Layer 9 of a small transformer language model trained on English Wikipedia (18 layers, counted from 0, width 96).
A neuron adds its activation times its output weights to the MLP's output. To switch it off is to set its activation to zero at one token and run the rest of the model.
A neuron's activation on a vector x is GELU(weights . x), where the dot is the dot product.

Input weights of the MLP neurons that the questions are about. A number n stands for (n - 500) times 0.0022.
n1: 601,593,550,750,611,412,594,407,445,455,500,678,351,350,572,327,539,601,449,712,512,558,698,428,442,348,431,357,211,579,339,452,844,570,491,385,559,445,402,649,313,274,228,645,540,442,248,695,631,665,496,477,394,504,432,403,346,556,487,695,672,511,549,358,605,612,272,817,740,371,400,683,285,406,339,556,462,472,425,379,638,410,698,482,521,323,504,834,410,730,736,601,652,383,572,569
n30: 645,602,586,523,560,340,437,432,511,515,660,640,366,208,243,601,423,672,653,215,662,569,445,561,415,514,503,515,447,641,221,387,589,476,589,512,410,532,717,487,500,458,500,529,590,387,515,518,669,655,547,426,444,436,420,596,624,371,431,378,520,351,580,646,564,378,474,304,692,386,415,490,525,602,414,591,359,497,721,641,521,389,823,587,450,740,566,563,536,481,303,519,476,362,330,504
n52: 682,485,446,481,519,561,642,632,384,589,466,515,583,329,363,457,570,544,552,496,517,314,328,358,611,660,479,593,195,504,556,622,394,457,278,656,397,127,581,602,485,629,516,382,607,504,470,911,551,588,462,585,370,453,500,528,710,684,422,568,607,636,568,556,642,349,473,462,467,354,438,398,661,496,463,642,658,310,425,473,388,496,462,396,562,577,290,462,682,523,458,500,719,446,452,493
n59: 641,506,297,441,590,389,678,533,541,581,573,542,465,464,509,457,467,585,234,568,530,489,623,462,549,620,732,270,541,387,461,469,685,428,545,608,417,644,595,648,613,352,284,530,604,593,446,355,456,335,486,489,577,506,482,503,417,433,524,618,678,452,460,563,597,491,347,458,585,533,575,611,601,503,553,515,541,392,558,372,564,400,358,500,339,415,406,555,500,506,515,377,531,544,441,545
n64: 374,698,608,526,695,363,462,418,365,564,544,460,629,547,504,472,522,390,439,467,490,364,249,486,587,436,404,455,564,651,430,241,471,666,471,552,461,514,547,480,555,592,678,496,611,407,615,550,610,603,631,340,705,395,845,486,362,489,268,240,382,488,528,558,415,572,652,489,426,409,413,486,364,489,482,449,554,346,537,557,412,583,559,372,387,543,584,353,480,791,485,660,351,568,718,203
n100: 655,402,410,434,397,812,736,687,546,391,837,622,612,574,537,470,600,459,526,295,262,227,579,283,276,583,505,456,669,515,251,460,617,616,649,588,966,567,42,457,414,356,454,406,527,354,840,573,453,547,637,602,695,403,542,396,689,686,595,622,632,375,616,611,345,560,527,532,593,737,578,355,723,678,143,805,510,411,418,346,167,435,678,57,588,614,750,415,495,386,61,370,564,291,645,658
n123: 693,553,268,492,373,604,342,516,249,693,359,277,622,583,437,538,571,388,535,318,802,574,654,570,527,397,738,590,423,557,648,463,392,357,388,685,782,667,426,507,536,525,496,551,290,492,457,399,508,527,504,479,407,595,586,389,845,480,326,508,614,413,625,484,550,475,496,640,237,460,694,545,553,484,407,650,539,466,475,467,285,305,451,570,600,593,165,472,350,545,387,549,588,644,644,496
n141: 500,493,414,546,516,555,476,478,537,523,513,599,457,774,563,597,513,571,368,555,491,404,709,649,613,627,381,428,571,497,347,447,737,397,430,495,534,385,556,474,513,453,517,425,539,344,557,547,522,432,421,561,734,369,409,699,396,439,339,423,609,489,566,522,416,503,400,669,455,376,441,494,655,632,453,592,500,530,668,441,380,344,445,559,404,419,168,522,600,741,535,422,512,365,534,440
n211: 520,674,460,394,679,532,537,592,328,305,590,475,463,456,464,479,434,497,264,401,477,542,450,435,684,482,471,474,589,452,464,477,263,566,447,514,547,638,399,432,687,587,593,541,483,514,640,389,443,373,605,434,347,628,514,526,636,419,456,522,482,488,526,594,503,557,576,522,527,442,592,531,553,582,535,552,467,479,384,454,548,665,588,443,416,632,389,636,465,543,601,503,477,428,628,329
n245: 538,365,645,605,354,536,585,401,733,442,538,447,557,411,648,486,437,288,455,393,624,700,560,412,529,427,321,233,602,604,324,381,541,585,330,684,357,669,526,548,428,500,443,593,783,615,693,570,434,430,545,513,485,471,696,615,217,425,526,387,400,585,429,616,401,554,253,572,444,317,673,472,393,556,375,522,647,482,555,585,688,415,466,376,697,390,297,391,672,630,458,519,587,445,691,507
n302: 515,559,414,491,556,559,580,398,615,479,550,515,619,543,463,461,529,618,262,544,503,425,468,582,450,401,546,437,536,497,441,557,529,387,672,498,430,624,477,505,529,470,560,400,529,547,534,511,424,545,657,556,296,408,691,403,695,750,368,497,527,449,341,391,551,581,626,387,446,509,529,369,417,549,565,376,531,391,297,437,640,552,485,608,570,554,451,477,589,604,535,406,390,263,497,379
n364: 651,574,507,413,520,238,638,485,530,425,342,209,485,428,703,311,477,441,405,504,483,391,549,578,295,475,614,398,474,551,545,504,515,620,465,576,549,466,759,559,550,308,629,530,414,293,504,504,671,537,546,406,488,562,748,489,410,473,189,584,648,400,544,508,370,326,353,523,631,568,465,442,664,666,571,409,440,267,510,630,596,464,741,595,700,359,871,481,294,418,488,601,652,441,481,587

Output weights of the MLP neurons that the questions are about. A number n stands for (n - 500) times 0.0011.
n1: 491,469,707,818,882,726,574,324,389,556,421,468,510,312,658,590,614,485,449,737,800,652,439,564,419,264,670,410,317,513,155,605,645,534,310,374,702,410,384,579,259,473,314,353,522,124,427,519,342,628,723,375,703,851,205,401,195,529,449,424,536,784,253,557,470,308,163,583,528,495,687,620,259,388,476,379,588,523,510,315,894,694,406,327,409,370,702,707,505,585,455,659,452,394,478,611
n30: 573,605,328,440,632,400,625,590,286,324,480,325,425,516,398,613,545,488,654,458,164,633,511,581,624,811,341,539,508,370,316,413,472,500,366,531,461,607,435,430,492,712,287,496,637,619,522,489,455,360,462,467,335,298,629,638,667,616,455,556,812,477,535,524,269,584,629,540,563,415,626,504,279,656,799,428,739,441,367,479,260,354,450,405,411,665,623,504,681,532,598,638,344,532,351,731
n52: 716,274,904,397,529,446,750,573,736,424,579,480,613,543,426,898,379,676,443,307,279,638,642,647,556,643,432,538,486,638,340,280,575,546,561,806,296,245,422,434,585,641,542,340,326,434,629,495,518,565,354,676,281,486,258,424,440,607,273,704,451,396,345,631,344,333,524,129,350,329,521,636,786,309,473,268,482,596,686,570,580,769,407,364,274,515,295,465,559,613,593,330,559,400,469,680
n59: 524,546,785,641,407,473,364,704,611,368,596,524,422,368,515,415,496,562,572,504,563,414,402,453,733,445,573,594,436,807,440,433,414,584,693,222,603,362,402,507,448,647,596,291,221,444,599,671,582,361,453,742,291,347,430,448,372,606,298,290,562,604,557,515,567,572,606,425,508,409,431,515,432,183,475,575,602,455,544,507,480,652,434,682,432,450,512,322,624,548,496,701,690,466,311,401
n64: 383,517,439,543,423,340,589,487,488,533,496,678,351,241,256,586,419,468,626,444,372,426,387,689,429,609,411,659,671,401,710,295,492,395,409,388,354,583,577,627,281,571,458,602,611,455,413,532,476,597,380,277,552,525,478,242,630,637,631,665,487,326,333,449,284,583,462,413,739,585,744,838,309,462,500,222,508,450,520,489,671,468,310,765,821,479,684,710,560,410,276,351,520,358,400,723
n100: 675,156,548,69,436,694,539,802,403,942,500,636,449,273,683,425,645,401,458,294,304,735,489,440,59,682,615,515,511,460,334,478,668,538,550,571,644,224,204,495,179,368,846,495,513,163,649,580,714,392,804,927,440,416,488,253,621,750,379,457,680,548,789,61,427,597,477,839,729,819,334,584,381,767,355,534,429,359,644,303,393,560,635,495,751,541,279,756,314,299,350,494,581,296,358,357
n123: 322,496,344,406,230,568,407,536,317,382,428,228,409,911,679,353,611,377,608,767,388,645,691,588,709,737,465,333,450,336,434,479,543,538,595,362,360,669,671,617,323,449,757,579,630,336,366,397,632,431,396,285,538,673,645,670,386,512,637,463,513,475,500,411,500,550,342,536,603,348,793,444,596,592,356,174,668,684,407,439,170,404,595,492,454,455,786,473,312,603,602,596,525,448,529,719
n141: 688,565,567,474,327,438,582,422,508,516,473,184,460,432,438,365,590,539,401,529,508,591,496,419,607,857,480,312,447,598,546,398,354,508,409,423,594,460,487,500,571,644,793,522,456,441,742,179,504,403,351,911,293,318,321,229,356,417,468,658,574,561,530,553,408,318,722,659,487,581,426,567,431,356,644,420,550,584,410,653,298,707,339,477,433,442,492,429,574,756,594,634,656,520,443,278
n211: 646,430,524,615,441,436,504,563,635,462,582,640,450,304,643,558,406,616,880,624,473,480,557,418,304,687,313,445,507,325,677,466,439,255,587,393,601,347,475,341,607,740,432,413,525,439,517,569,456,362,383,432,467,409,492,460,403,446,628,471,378,515,650,379,626,493,361,737,530,299,508,390,672,612,460,439,274,549,743,583,419,412,472,598,423,587,595,383,555,235,710,552,548,727,378,705
n245: 319,684,815,488,558,396,449,704,512,587,233,523,638,530,398,806,518,492,460,274,650,581,480,563,398,572,571,512,343,504,631,487,440,362,440,329,538,401,519,540,573,514,616,504,649,177,280,266,381,427,525,369,583,522,392,350,487,610,531,379,598,38,670,575,452,562,478,583,505,580,533,642,305,665,607,448,299,576,415,643,468,492,78,517,825,804,830,582,562,496,492,609,384,574,467,413
n302: 416,484,559,712,379,442,331,615,408,464,531,500,200,387,524,651,364,374,807,584,416,613,508,407,500,684,426,468,374,256,568,397,568,675,257,469,492,296,496,455,480,717,491,669,344,576,525,607,698,236,234,489,751,464,399,648,371,258,557,496,512,519,605,672,544,481,443,566,781,344,343,500,657,448,431,496,348,515,704,574,428,473,533,305,479,529,632,686,384,290,610,648,492,548,306,597
n364: 468,425,312,434,550,450,479,630,142,548,479,214,526,461,637,385,397,555,668,559,392,518,639,707,453,475,629,473,442,377,454,672,370,500,254,684,406,439,467,319,600,366,825,802,563,435,638,322,744,537,475,590,320,288,459,751,547,496,668,608,639,637,258,371,304,417,416,678,333,678,642,371,488,496,566,687,631,612,491,382,482,307,495,301,606,514,648,353,487,211,261,766,592,653,343,303

Each question names a token from some text and the token that comes next. It shows the vector x that enters the MLP there. A number n stands for (n - 500) times 0.013.

Then comes g, the gradient of the next token's log-probability with respect to the MLP's output, scaled to length 1. A neuron's effect is roughly proportional to its activation times (output weights . g). A number n stands for (n - 500) times 0.00079.

" served", then " as"
x: 474,481,501,458,517,426,478,576,408,729,424,469,454,505,607,571,643,595,282,597,438,684,471,658,348,646,685,531,451,348,385,560,340,532,609,370,577,585,476,438,453,447,548,630,478,482,468,340,510,573,301,784,502,373,480,375,568,585,467,489,366,683,560,368,552,483,367,544,466,525,646,523,413,507,680,496,539,514,594,559,395,616,451,539,503,365,497,552,399,548,502,437,453,424,480,381
g: 573,345,646,394,422,556,591,538,308,571,423,423,606,661,316,497,715,588,554,637,341,610,478,352,465,466,612,499,288,651,690,574,677,497,413,370,637,382,622,414,318,610,512,423,295,417,285,512,619,286,420,492,676,395,878,612,600,522,323,483,581,492,471,515,472,422,472,526,634,545,451,823,441,339,653,508,469,282,505,308,433,560,435,498,303,482,666,636,355,704,462,605,204,660,560,447
Which two neurons, each switched off alone, lower its probability most, in order? n123, n302

" to", then " serv"
x: 534,477,465,411,358,455,471,581,510,724,433,455,435,528,462,562,576,568,518,482,391,602,458,609,454,759,586,596,448,451,383,551,327,524,548,398,515,494,444,488,522,539,646,497,529,566,399,427,526,512,460,805,422,379,411,350,519,564,505,497,416,654,485,300,470,452,351,540,546,461,739,615,406,536,652,599,616,504,634,546,397,627,474,362,465,442,573,488,380,553,490,491,509,378,481,379
g: 568,609,530,637,633,435,503,636,351,662,495,462,557,660,165,546,453,876,469,319,577,598,547,517,292,427,372,283,488,390,719,484,576,511,432,569,520,328,565,333,345,530,683,366,282,540,501,445,369,580,355,479,669,547,520,646,667,672,273,473,556,593,414,559,243,485,565,639,309,504,490,709,328,315,601,523,520,297,604,394,407,616,352,580,455,670,496,453,692,638,332,516,508,615,632,352
Which neuron, switched off, lowers the next token's probability most? n52

"asc", then "in"
x: 320,371,708,476,377,451,537,511,436,558,558,557,384,567,538,570,394,371,497,496,234,660,352,694,531,699,650,618,464,531,428,413,507,526,571,312,527,560,485,448,374,542,434,638,489,620,413,579,546,555,372,612,444,508,563,444,425,568,544,466,536,650,598,451,492,529,487,446,409,571,590,533,212,438,615,242,595,608,576,493,549,487,508,351,647,402,512,593,452,403,415,612,488,557,521,512
g: 470,596,428,440,406,483,656,585,718,521,473,574,463,167,399,763,538,511,601,651,314,541,474,802,664,377,316,665,345,613,597,319,363,477,327,499,539,611,303,389,611,704,523,421,575,403,473,413,428,576,845,636,553,598,398,412,507,641,478,335,503,551,336,655,356,514,493,543,581,349,244,763,435,266,381,500,572,412,592,352,366,579,370,508,474,556,430,640,522,652,436,309,436,600,589,624
Which neuron, switched off, lowers the next token's probability most? n1

"akh", then "ap"
x: 353,433,487,518,390,441,530,478,623,483,473,550,489,472,575,584,512,554,463,525,412,623,368,537,439,693,453,505,392,463,377,350,456,526,727,370,629,497,504,426,534,475,556,480,623,505,528,466,535,535,254,573,426,503,616,318,554,758,403,520,302,644,542,429,541,446,479,559,324,578,627,753,344,576,571,580,513,549,756,547,447,532,417,439,622,394,581,434,376,572,524,379,584,432,448,306
g: 406,679,245,554,479,584,556,479,515,392,664,549,644,483,331,394,625,463,676,336,326,146,446,787,576,475,238,427,511,601,616,558,797,515,433,322,424,573,455,562,501,606,536,509,488,472,427,619,731,429,562,428,343,356,462,553,404,715,495,480,428,369,482,483,524,556,311,286,462,608,744,447,493,523,530,379,461,557,243,861,574,484,429,550,659,531,420,674,512,421,472,794,516,316,435,504
Which neuron, switched off, lowers the next token's probability most? n64

" at", then " a"
x: 465,495,443,430,376,465,457,553,428,666,416,505,496,575,606,588,518,652,468,557,330,724,417,612,471,767,558,544,442,394,398,693,527,510,627,445,510,512,487,453,555,525,611,470,584,412,488,399,480,533,426,844,480,350,489,286,521,597,443,534,265,579,467,351,601,508,443,444,511,459,628,564,551,601,510,518,556,532,592,621,430,518,424,449,462,502,463,432,332,497,522,391,513,378,489,434
g: 467,401,437,610,465,561,461,558,320,601,495,554,584,581,662,407,704,514,531,500,418,578,262,582,448,372,424,204,664,440,660,778,507,644,606,510,678,656,532,432,648,614,605,414,505,579,708,512,430,599,343,440,531,692,256,694,572,257,271,478,593,300,422,491,340,393,267,479,364,586,691,450,404,655,351,424,623,476,535,521,371,494,564,445,574,266,355,558,641,310,336,595,647,284,507,735
Which neuron, switched off, raises the next token's probability most? n141

" appointed", then " to"
x: 464,474,483,403,441,461,482,519,472,560,440,471,481,564,498,406,533,424,410,600,420,674,322,660,376,632,702,530,461,440,392,468,312,604,550,384,639,452,473,519,447,455,627,553,489,520,486,377,545,527,369,815,544,457,518,299,651,617,460,483,404,693,601,330,498,463,316,478,462,482,641,447,331,456,630,529,584,553,558,590,414,672,531,509,545,366,569,495,418,568,508,568,574,474,502,436
g: 641,524,585,779,741,598,606,373,447,407,557,366,314,495,744,544,425,539,384,648,450,578,413,395,288,331,614,448,381,392,317,616,534,329,580,584,578,561,434,644,182,351,389,384,474,156,301,532,510,606,380,344,619,527,733,397,468,446,538,365,572,487,593,327,528,388,511,448,515,552,606,705,390,566,348,495,293,544,528,543,681,451,790,673,589,576,655,649,430,391,576,702,605,499,385,521
Which neuron, switched off, raises the next token's probability most? n364

"e", then " May"
x: 419,346,570,528,425,546,621,541,496,533,501,476,203,593,485,468,457,308,533,551,457,561,484,720,472,671,651,602,492,590,437,548,506,470,442,391,404,513,473,405,444,524,543,371,472,623,515,357,675,551,329,725,526,301,564,415,499,657,462,533,407,519,686,466,530,564,374,483,337,509,617,662,320,613,534,406,467,609,677,537,437,548,391,422,615,430,532,432,428,533,409,479,536,444,582,481
g: 513,562,352,716,622,510,663,635,295,607,541,340,650,487,400,505,619,264,392,528,490,488,608,374,808,321,389,304,552,681,421,789,614,585,605,341,533,550,300,441,786,431,392,540,452,391,503,446,542,485,250,494,450,369,396,273,588,499,511,569,663,640,651,458,281,421,436,528,441,431,634,602,670,492,305,494,615,245,518,588,574,622,545,494,221,375,629,670,569,449,506,523,671,528,455,294
Which neuron, switched off, lowers the next token's probability most? n141

" Dev", then "ad"
x: 337,453,708,441,361,454,557,422,540,445,584,598,421,458,435,472,450,583,409,459,347,720,376,700,358,644,503,478,341,549,358,520,468,535,579,382,522,555,502,428,407,474,560,601,538,492,485,449,508,497,393,692,513,532,502,440,569,468,441,571,327,578,572,479,516,547,456,418,376,579,692,616,295,628,702,316,490,526,683,521,487,569,592,409,524,544,545,695,322,519,517,406,445,513,447,442
g: 483,525,490,330,599,315,599,476,416,530,483,467,580,680,584,700,487,510,594,468,610,414,576,573,299,627,671,454,760,537,623,575,625,386,664,280,429,329,752,476,461,636,250,633,815,320,725,529,394,289,390,476,579,613,636,379,364,304,541,317,575,199,594,534,343,698,355,382,595,558,530,356,184,540,588,467,393,572,415,639,531,538,454,594,613,578,509,432,355,514,438,613,363,373,431,520
Which neuron, switched off, lowers the next token's probability most? n30

"===", then "W"
x: 454,423,545,329,482,482,605,601,450,691,458,525,444,563,559,632,454,510,425,555,580,659,491,606,397,716,539,551,506,446,331,471,459,533,540,352,525,375,508,569,487,500,604,432,606,451,422,260,471,498,371,818,391,384,491,253,513,551,562,627,461,663,541,423,417,517,491,517,611,636,559,423,375,542,544,633,484,588,625,559,411,675,499,449,495,397,555,477,408,503,461,446,434,487,423,446
g: 455,464,801,486,546,578,388,697,523,480,410,397,531,284,485,614,477,264,538,475,687,715,656,337,428,425,786,477,530,247,417,439,405,502,424,593,515,374,651,560,500,546,503,478,429,380,449,420,543,752,246,618,402,583,325,554,467,531,404,681,565,607,447,661,753,314,584,614,514,401,299,559,428,479,621,318,539,375,441,411,531,354,799,373,546,718,615,730,579,452,449,402,589,195,413,449
Which neuron, switched off, lowers the next token's probability most? n100

" would", then " become"
x: 582,511,516,439,435,522,512,534,459,700,451,487,498,472,458,634,467,672,415,456,369,681,452,539,344,768,623,515,411,497,462,583,409,513,481,353,572,483,453,606,487,521,653,495,570,599,448,430,525,479,412,805,504,367,391,360,563,630,453,509,395,674,439,279,449,349,381,502,448,464,717,614,415,490,692,558,577,561,643,583,422,560,460,478,476,410,524,502,423,433,479,520,496,375,495,434
g: 645,644,667,434,472,610,688,267,262,439,665,395,586,476,380,563,646,551,749,824,602,487,727,724,425,470,507,726,635,423,390,541,557,469,422,136,427,651,481,535,380,412,650,444,497,600,633,593,327,438,472,537,617,391,401,468,433,294,649,447,346,442,590,722,372,432,465,644,453,582,700,408,322,515,347,374,393,399,453,435,585,490,520,455,278,370,614,685,383,376,462,489,305,657,459,496
Which neuron, switched off, raises the next token's probability most? n52

" to", then " writ"
x: 478,462,574,444,377,495,491,548,533,678,391,470,436,513,536,593,483,562,496,492,493,593,417,623,501,714,645,581,326,478,483,605,380,503,618,376,415,520,434,502,517,625,633,461,454,536,442,445,568,550,452,895,472,431,392,433,510,711,468,460,459,559,460,291,418,448,451,495,457,429,722,532,337,460,610,484,606,505,657,560,401,478,371,473,525,422,573,474,400,510,468,513,565,366,507,422
g: 483,457,469,255,705,695,576,678,315,512,322,494,539,616,221,497,618,611,328,303,681,442,545,469,471,582,600,445,419,621,412,470,598,292,144,565,497,324,592,286,559,408,532,508,638,284,538,695,544,683,411,496,538,649,590,530,639,523,502,644,667,467,597,626,325,276,576,527,705,582,560,689,407,342,454,596,380,592,417,385,597,708,561,465,158,602,451,538,399,622,520,371,513,438,355,475
Which neuron, switched off, lowers the next token's probability most? n52

"\n", then "A"
x: 498,414,651,371,528,565,622,605,500,590,491,438,378,516,577,486,502,526,498,512,416,694,414,599,390,680,588,570,543,415,432,563,366,569,474,507,499,519,504,521,486,399,553,465,496,453,500,291,562,498,446,765,480,445,554,238,475,652,576,576,364,684,638,369,380,494,427,546,555,551,576,569,225,602,676,542,598,555,655,508,417,624,530,368,471,368,450,503,378,497,417,420,489,431,418,408
g: 373,360,300,461,357,489,596,352,685,465,414,540,423,252,677,616,443,637,598,432,388,309,379,767,585,660,438,642,590,558,522,637,649,490,521,575,282,632,248,322,844,519,741,408,611,464,609,644,505,422,540,469,483,437,480,458,412,537,596,478,438,522,518,571,520,454,542,347,632,404,612,442,498,539,424,802,356,476,235,399,522,505,771,427,547,581,693,327,494,518,379,469,123,480,512,604
Which neuron, switched off, raises the next token's probability most? n100

" prop", then "ade"
x: 334,434,616,480,323,458,596,603,409,560,484,583,323,655,599,582,507,558,401,579,304,643,439,592,373,683,738,462,498,494,441,419,489,469,669,295,670,462,533,546,429,388,572,575,566,496,429,579,499,440,325,563,331,455,524,419,596,651,548,467,352,603,567,370,561,453,391,463,385,523,748,606,331,520,555,407,514,581,681,571,469,631,627,387,496,467,430,564,446,437,425,488,487,452,535,469
g: 531,144,802,564,465,634,573,384,502,568,506,526,691,528,451,602,663,674,666,401,427,699,516,687,570,495,369,322,486,644,358,645,639,646,321,87,331,536,439,237,596,397,415,750,398,468,617,470,353,547,546,580,692,552,511,288,594,405,583,373,572,396,394,644,322,457,443,416,574,430,640,599,603,603,304,248,517,401,545,502,567,267,505,460,449,535,609,552,549,508,415,491,511,498,605,404
Which neuron, switched off, lowers the next token's probability most? n1

" ar", then "ising"
x: 359,413,475,483,469,388,424,573,460,754,486,565,355,522,578,529,506,545,438,621,335,681,364,536,479,602,541,524,412,416,428,579,552,504,740,309,575,514,372,399,395,441,631,523,578,404,397,442,510,581,365,718,429,475,512,315,593,576,521,510,410,689,649,346,497,548,548,541,495,514,640,530,271,578,581,390,593,633,631,485,493,573,572,360,492,518,454,531,400,519,371,456,578,529,420,387
g: 589,698,730,411,519,414,732,427,391,479,540,313,473,426,274,315,741,298,419,535,518,351,617,801,575,383,449,607,675,506,301,485,404,530,487,588,567,530,310,397,454,480,558,633,490,499,643,597,487,474,476,430,515,300,346,614,384,428,437,466,423,727,605,574,563,480,594,383,200,378,775,502,499,610,670,621,711,212,655,395,651,290,527,313,501,568,532,526,450,481,600,599,680,381,296,512
Which neuron, switched off, lowers the next token's probability most? n1

"ir", then "ty"
x: 355,402,488,521,399,354,513,549,478,626,476,620,462,496,614,347,501,564,509,502,411,729,376,585,469,536,454,543,510,493,505,499,485,554,505,286,493,405,437,469,447,559,553,574,430,393,421,355,463,603,301,722,528,421,494,350,619,719,506,432,519,701,539,448,503,443,412,489,589,522,713,644,139,575,639,499,618,622,557,476,514,571,450,432,524,469,552,585,407,302,418,529,564,467,644,404
g: 414,651,488,642,456,498,676,479,387,487,400,543,629,394,518,447,321,382,454,552,662,340,612,607,483,560,622,484,300,384,615,349,475,596,383,507,492,411,308,627,598,668,644,604,488,429,243,439,551,953,637,189,610,436,605,613,621,348,508,467,622,694,364,456,498,340,374,462,368,706,599,505,518,435,299,563,848,437,426,398,409,489,441,540,345,449,478,462,625,594,415,631,424,730,536,235
Which neuron, switched off, lowers the next token's probability most? n1

"==", then "L"
x: 389,468,576,388,474,528,646,605,412,649,437,586,431,516,558,538,430,513,427,505,549,588,484,598,392,669,574,540,521,399,267,537,478,561,525,385,526,420,515,548,459,496,567,451,575,475,451,277,446,530,383,849,404,342,480,278,538,571,542,631,449,723,537,500,416,471,465,466,608,564,612,434,376,489,653,645,487,555,644,548,429,703,495,403,573,403,492,513,496,482,442,409,437,463,498,439
g: 478,560,584,497,462,731,600,624,479,679,417,555,695,387,608,509,264,378,353,615,332,556,373,648,500,673,557,647,358,303,400,445,525,459,418,481,228,595,512,574,498,541,331,188,498,502,604,447,366,491,614,238,467,497,565,762,561,556,406,499,509,538,398,570,540,464,587,747,653,425,252,680,264,618,648,607,498,431,419,516,677,522,493,291,442,513,573,746,455,675,222,336,596,277,537,588
Which neuron, switched off, lowers the next token's probability most? n100

".", then "\n"
x: 525,392,571,419,483,547,602,596,488,588,442,552,377,514,512,650,486,600,431,452,472,611,441,582,358,763,608,536,540,395,418,576,574,545,592,438,464,530,452,423,482,426,570,541,565,399,530,340,543,526,437,877,513,407,475,239,499,678,491,605,445,642,571,313,537,523,392,425,447,504,571,511,327,556,591,566,585,495,623,484,414,662,398,396,513,422,478,543,404,443,408,420,493,447,497,450
g: 511,634,532,417,436,419,540,646,321,470,594,484,441,165,775,424,465,809,408,480,596,600,458,402,457,341,536,497,410,640,495,690,345,481,827,735,419,647,362,410,449,445,399,503,363,698,600,497,621,545,467,480,475,548,621,493,368,508,654,405,444,616,618,457,521,550,372,653,313,367,458,511,381,581,824,679,225,292,501,372,694,503,508,322,272,450,474,619,580,447,418,700,351,383,480,597
Which neuron, switched off, lowers the next token's probability most? n100

" in", then " Johnson"
x: 481,388,516,363,369,445,511,564,475,673,431,421,451,572,587,489,509,516,425,626,421,619,492,658,437,715,584,547,471,478,338,601,508,498,597,423,429,493,462,469,604,542,619,513,571,482,530,378,568,514,407,851,406,365,401,289,499,537,509,544,421,721,507,405,503,563,438,520,520,437,706,516,369,544,580,508,539,548,673,527,421,503,395,418,540,537,516,479,350,474,446,528,573,375,426,444
g: 538,545,506,268,426,593,478,461,466,498,499,362,459,92,507,549,227,290,686,682,502,465,584,488,409,357,581,559,519,394,372,680,469,540,437,571,474,595,593,393,509,611,357,590,563,537,327,404,601,573,644,349,757,716,777,439,422,702,576,593,417,382,345,387,595,241,452,555,424,502,234,495,652,560,424,394,720,655,468,570,463,468,566,460,524,543,489,426,482,758,302,352,606,720,747,456
Which neuron, switched off, raises the next token's probability most? n59

"or", then " of"
x: 351,419,548,499,424,439,510,472,406,536,498,491,301,465,491,557,432,500,570,527,462,596,432,633,408,763,642,545,533,460,415,409,425,511,649,344,509,451,492,241,504,506,638,441,586,509,462,328,645,599,323,787,472,364,500,382,508,501,411,493,427,650,679,480,627,575,484,505,528,585,606,628,288,597,559,412,538,660,606,439,495,522,314,487,457,526,566,498,463,498,385,597,472,547,515,388
g: 537,582,539,555,481,442,423,599,739,529,314,604,284,555,325,472,578,499,370,615,630,581,634,403,454,466,589,668,413,542,481,733,293,609,594,576,597,793,567,496,588,499,594,400,417,456,391,538,451,603,482,620,597,447,278,438,297,409,320,390,397,599,647,600,509,523,398,645,186,682,201,315,192,465,577,741,528,472,627,391,404,533,407,417,330,489,454,314,605,516,777,476,674,381,688,464
Which neuron, switched off, raises the next token's probability most? n64

"ade", then "ut"
x: 513,343,571,431,538,399,520,575,481,552,434,529,177,562,550,441,430,423,542,491,368,647,465,637,361,731,636,525,490,515,405,489,446,509,631,396,529,564,466,571,517,419,654,430,544,543,549,471,582,555,430,720,533,442,436,397,487,572,465,443,438,719,559,473,546,625,342,462,402,546,651,576,275,519,506,575,487,580,680,573,442,648,452,415,527,381,543,430,343,399,378,682,490,423,594,379
g: 463,492,400,384,506,682,673,565,611,392,604,808,477,634,249,650,509,431,584,378,452,465,563,382,497,570,431,430,453,574,553,460,652,387,510,410,473,281,484,460,517,704,518,388,759,338,558,573,446,158,419,379,473,577,455,521,517,665,569,702,417,447,530,578,421,678,458,569,431,437,718,461,350,646,632,403,590,642,355,540,693,381,658,534,605,531,668,616,169,449,232,285,436,566,160,502
Which neuron, switched off, lowers the next token's probability most? n100

"v", then "as"
x: 386,501,574,503,399,501,568,485,445,469,543,540,342,392,544,593,484,637,395,510,408,672,464,645,449,813,518,454,487,520,436,461,397,586,564,255,571,580,485,239,502,558,578,568,504,439,526,370,449,548,367,619,315,486,457,388,497,591,452,509,362,550,580,461,510,506,599,462,446,479,691,756,312,683,774,436,508,497,576,472,472,488,417,449,445,464,473,588,345,581,584,446,359,563,475,489
g: 609,529,204,259,607,515,675,638,388,667,483,483,463,541,278,609,374,414,376,507,571,370,622,428,298,452,607,612,382,518,556,323,431,278,568,429,668,743,371,622,486,748,462,416,706,519,520,332,463,397,533,465,674,592,707,656,608,414,500,358,290,395,641,422,474,453,91,268,485,703,561,407,340,571,583,522,537,704,574,461,556,574,455,548,483,465,498,494,492,507,604,637,420,779,387,594
Which neuron, switched off, lowers the next token's probability most? n211

" was", then " ad"
x: 415,447,482,338,520,501,589,506,481,744,451,387,445,424,536,535,581,655,343,570,436,777,373,545,437,760,627,512,524,421,464,500,516,554,559,341,626,548,493,543,494,499,542,509,520,477,573,385,473,453,400,813,487,319,434,381,524,526,396,474,414,633,547,308,560,366,431,491,552,565,661,509,396,504,705,476,531,603,581,568,349,648,414,456,554,464,466,635,424,555,399,449,483,447,521,430
g: 467,399,518,428,351,574,177,647,442,539,492,690,644,635,623,658,603,481,340,307,473,407,540,685,487,443,581,364,624,409,472,674,498,568,578,281,656,531,557,658,537,488,371,94,427,269,651,497,427,678,520,428,585,523,634,658,438,492,434,302,451,568,480,440,234,414,472,641,716,406,658,661,516,402,585,493,359,511,415,500,534,246,624,433,598,379,519,575,520,508,369,822,688,363,332,611
Which neuron, switched off, lowers the next token's probability most? n59

" and", then " Ch"
x: 395,436,464,464,402,480,638,463,509,564,451,479,343,580,543,490,450,544,457,472,431,601,502,638,503,796,551,615,535,499,392,522,561,558,503,340,399,592,414,432,420,605,580,473,480,435,511,361,657,542,232,847,493,380,490,399,455,602,475,434,429,624,529,318,474,530,450,513,387,657,654,515,413,511,573,543,497,569,764,509,381,579,329,516,535,492,505,501,511,586,421,484,602,409,522,382
g: 518,258,587,553,611,417,218,547,551,623,311,313,511,417,342,375,647,249,653,540,428,437,661,584,539,629,401,398,281,576,522,403,654,709,431,481,544,583,396,237,441,460,416,637,552,533,343,422,636,395,480,490,647,374,826,473,542,574,365,560,541,575,747,459,622,417,548,598,617,786,497,338,522,506,491,542,355,233,309,511,512,850,406,541,549,487,496,463,594,611,573,477,255,506,492,678
Which neuron, switched off, lowers the next token's probability most? n141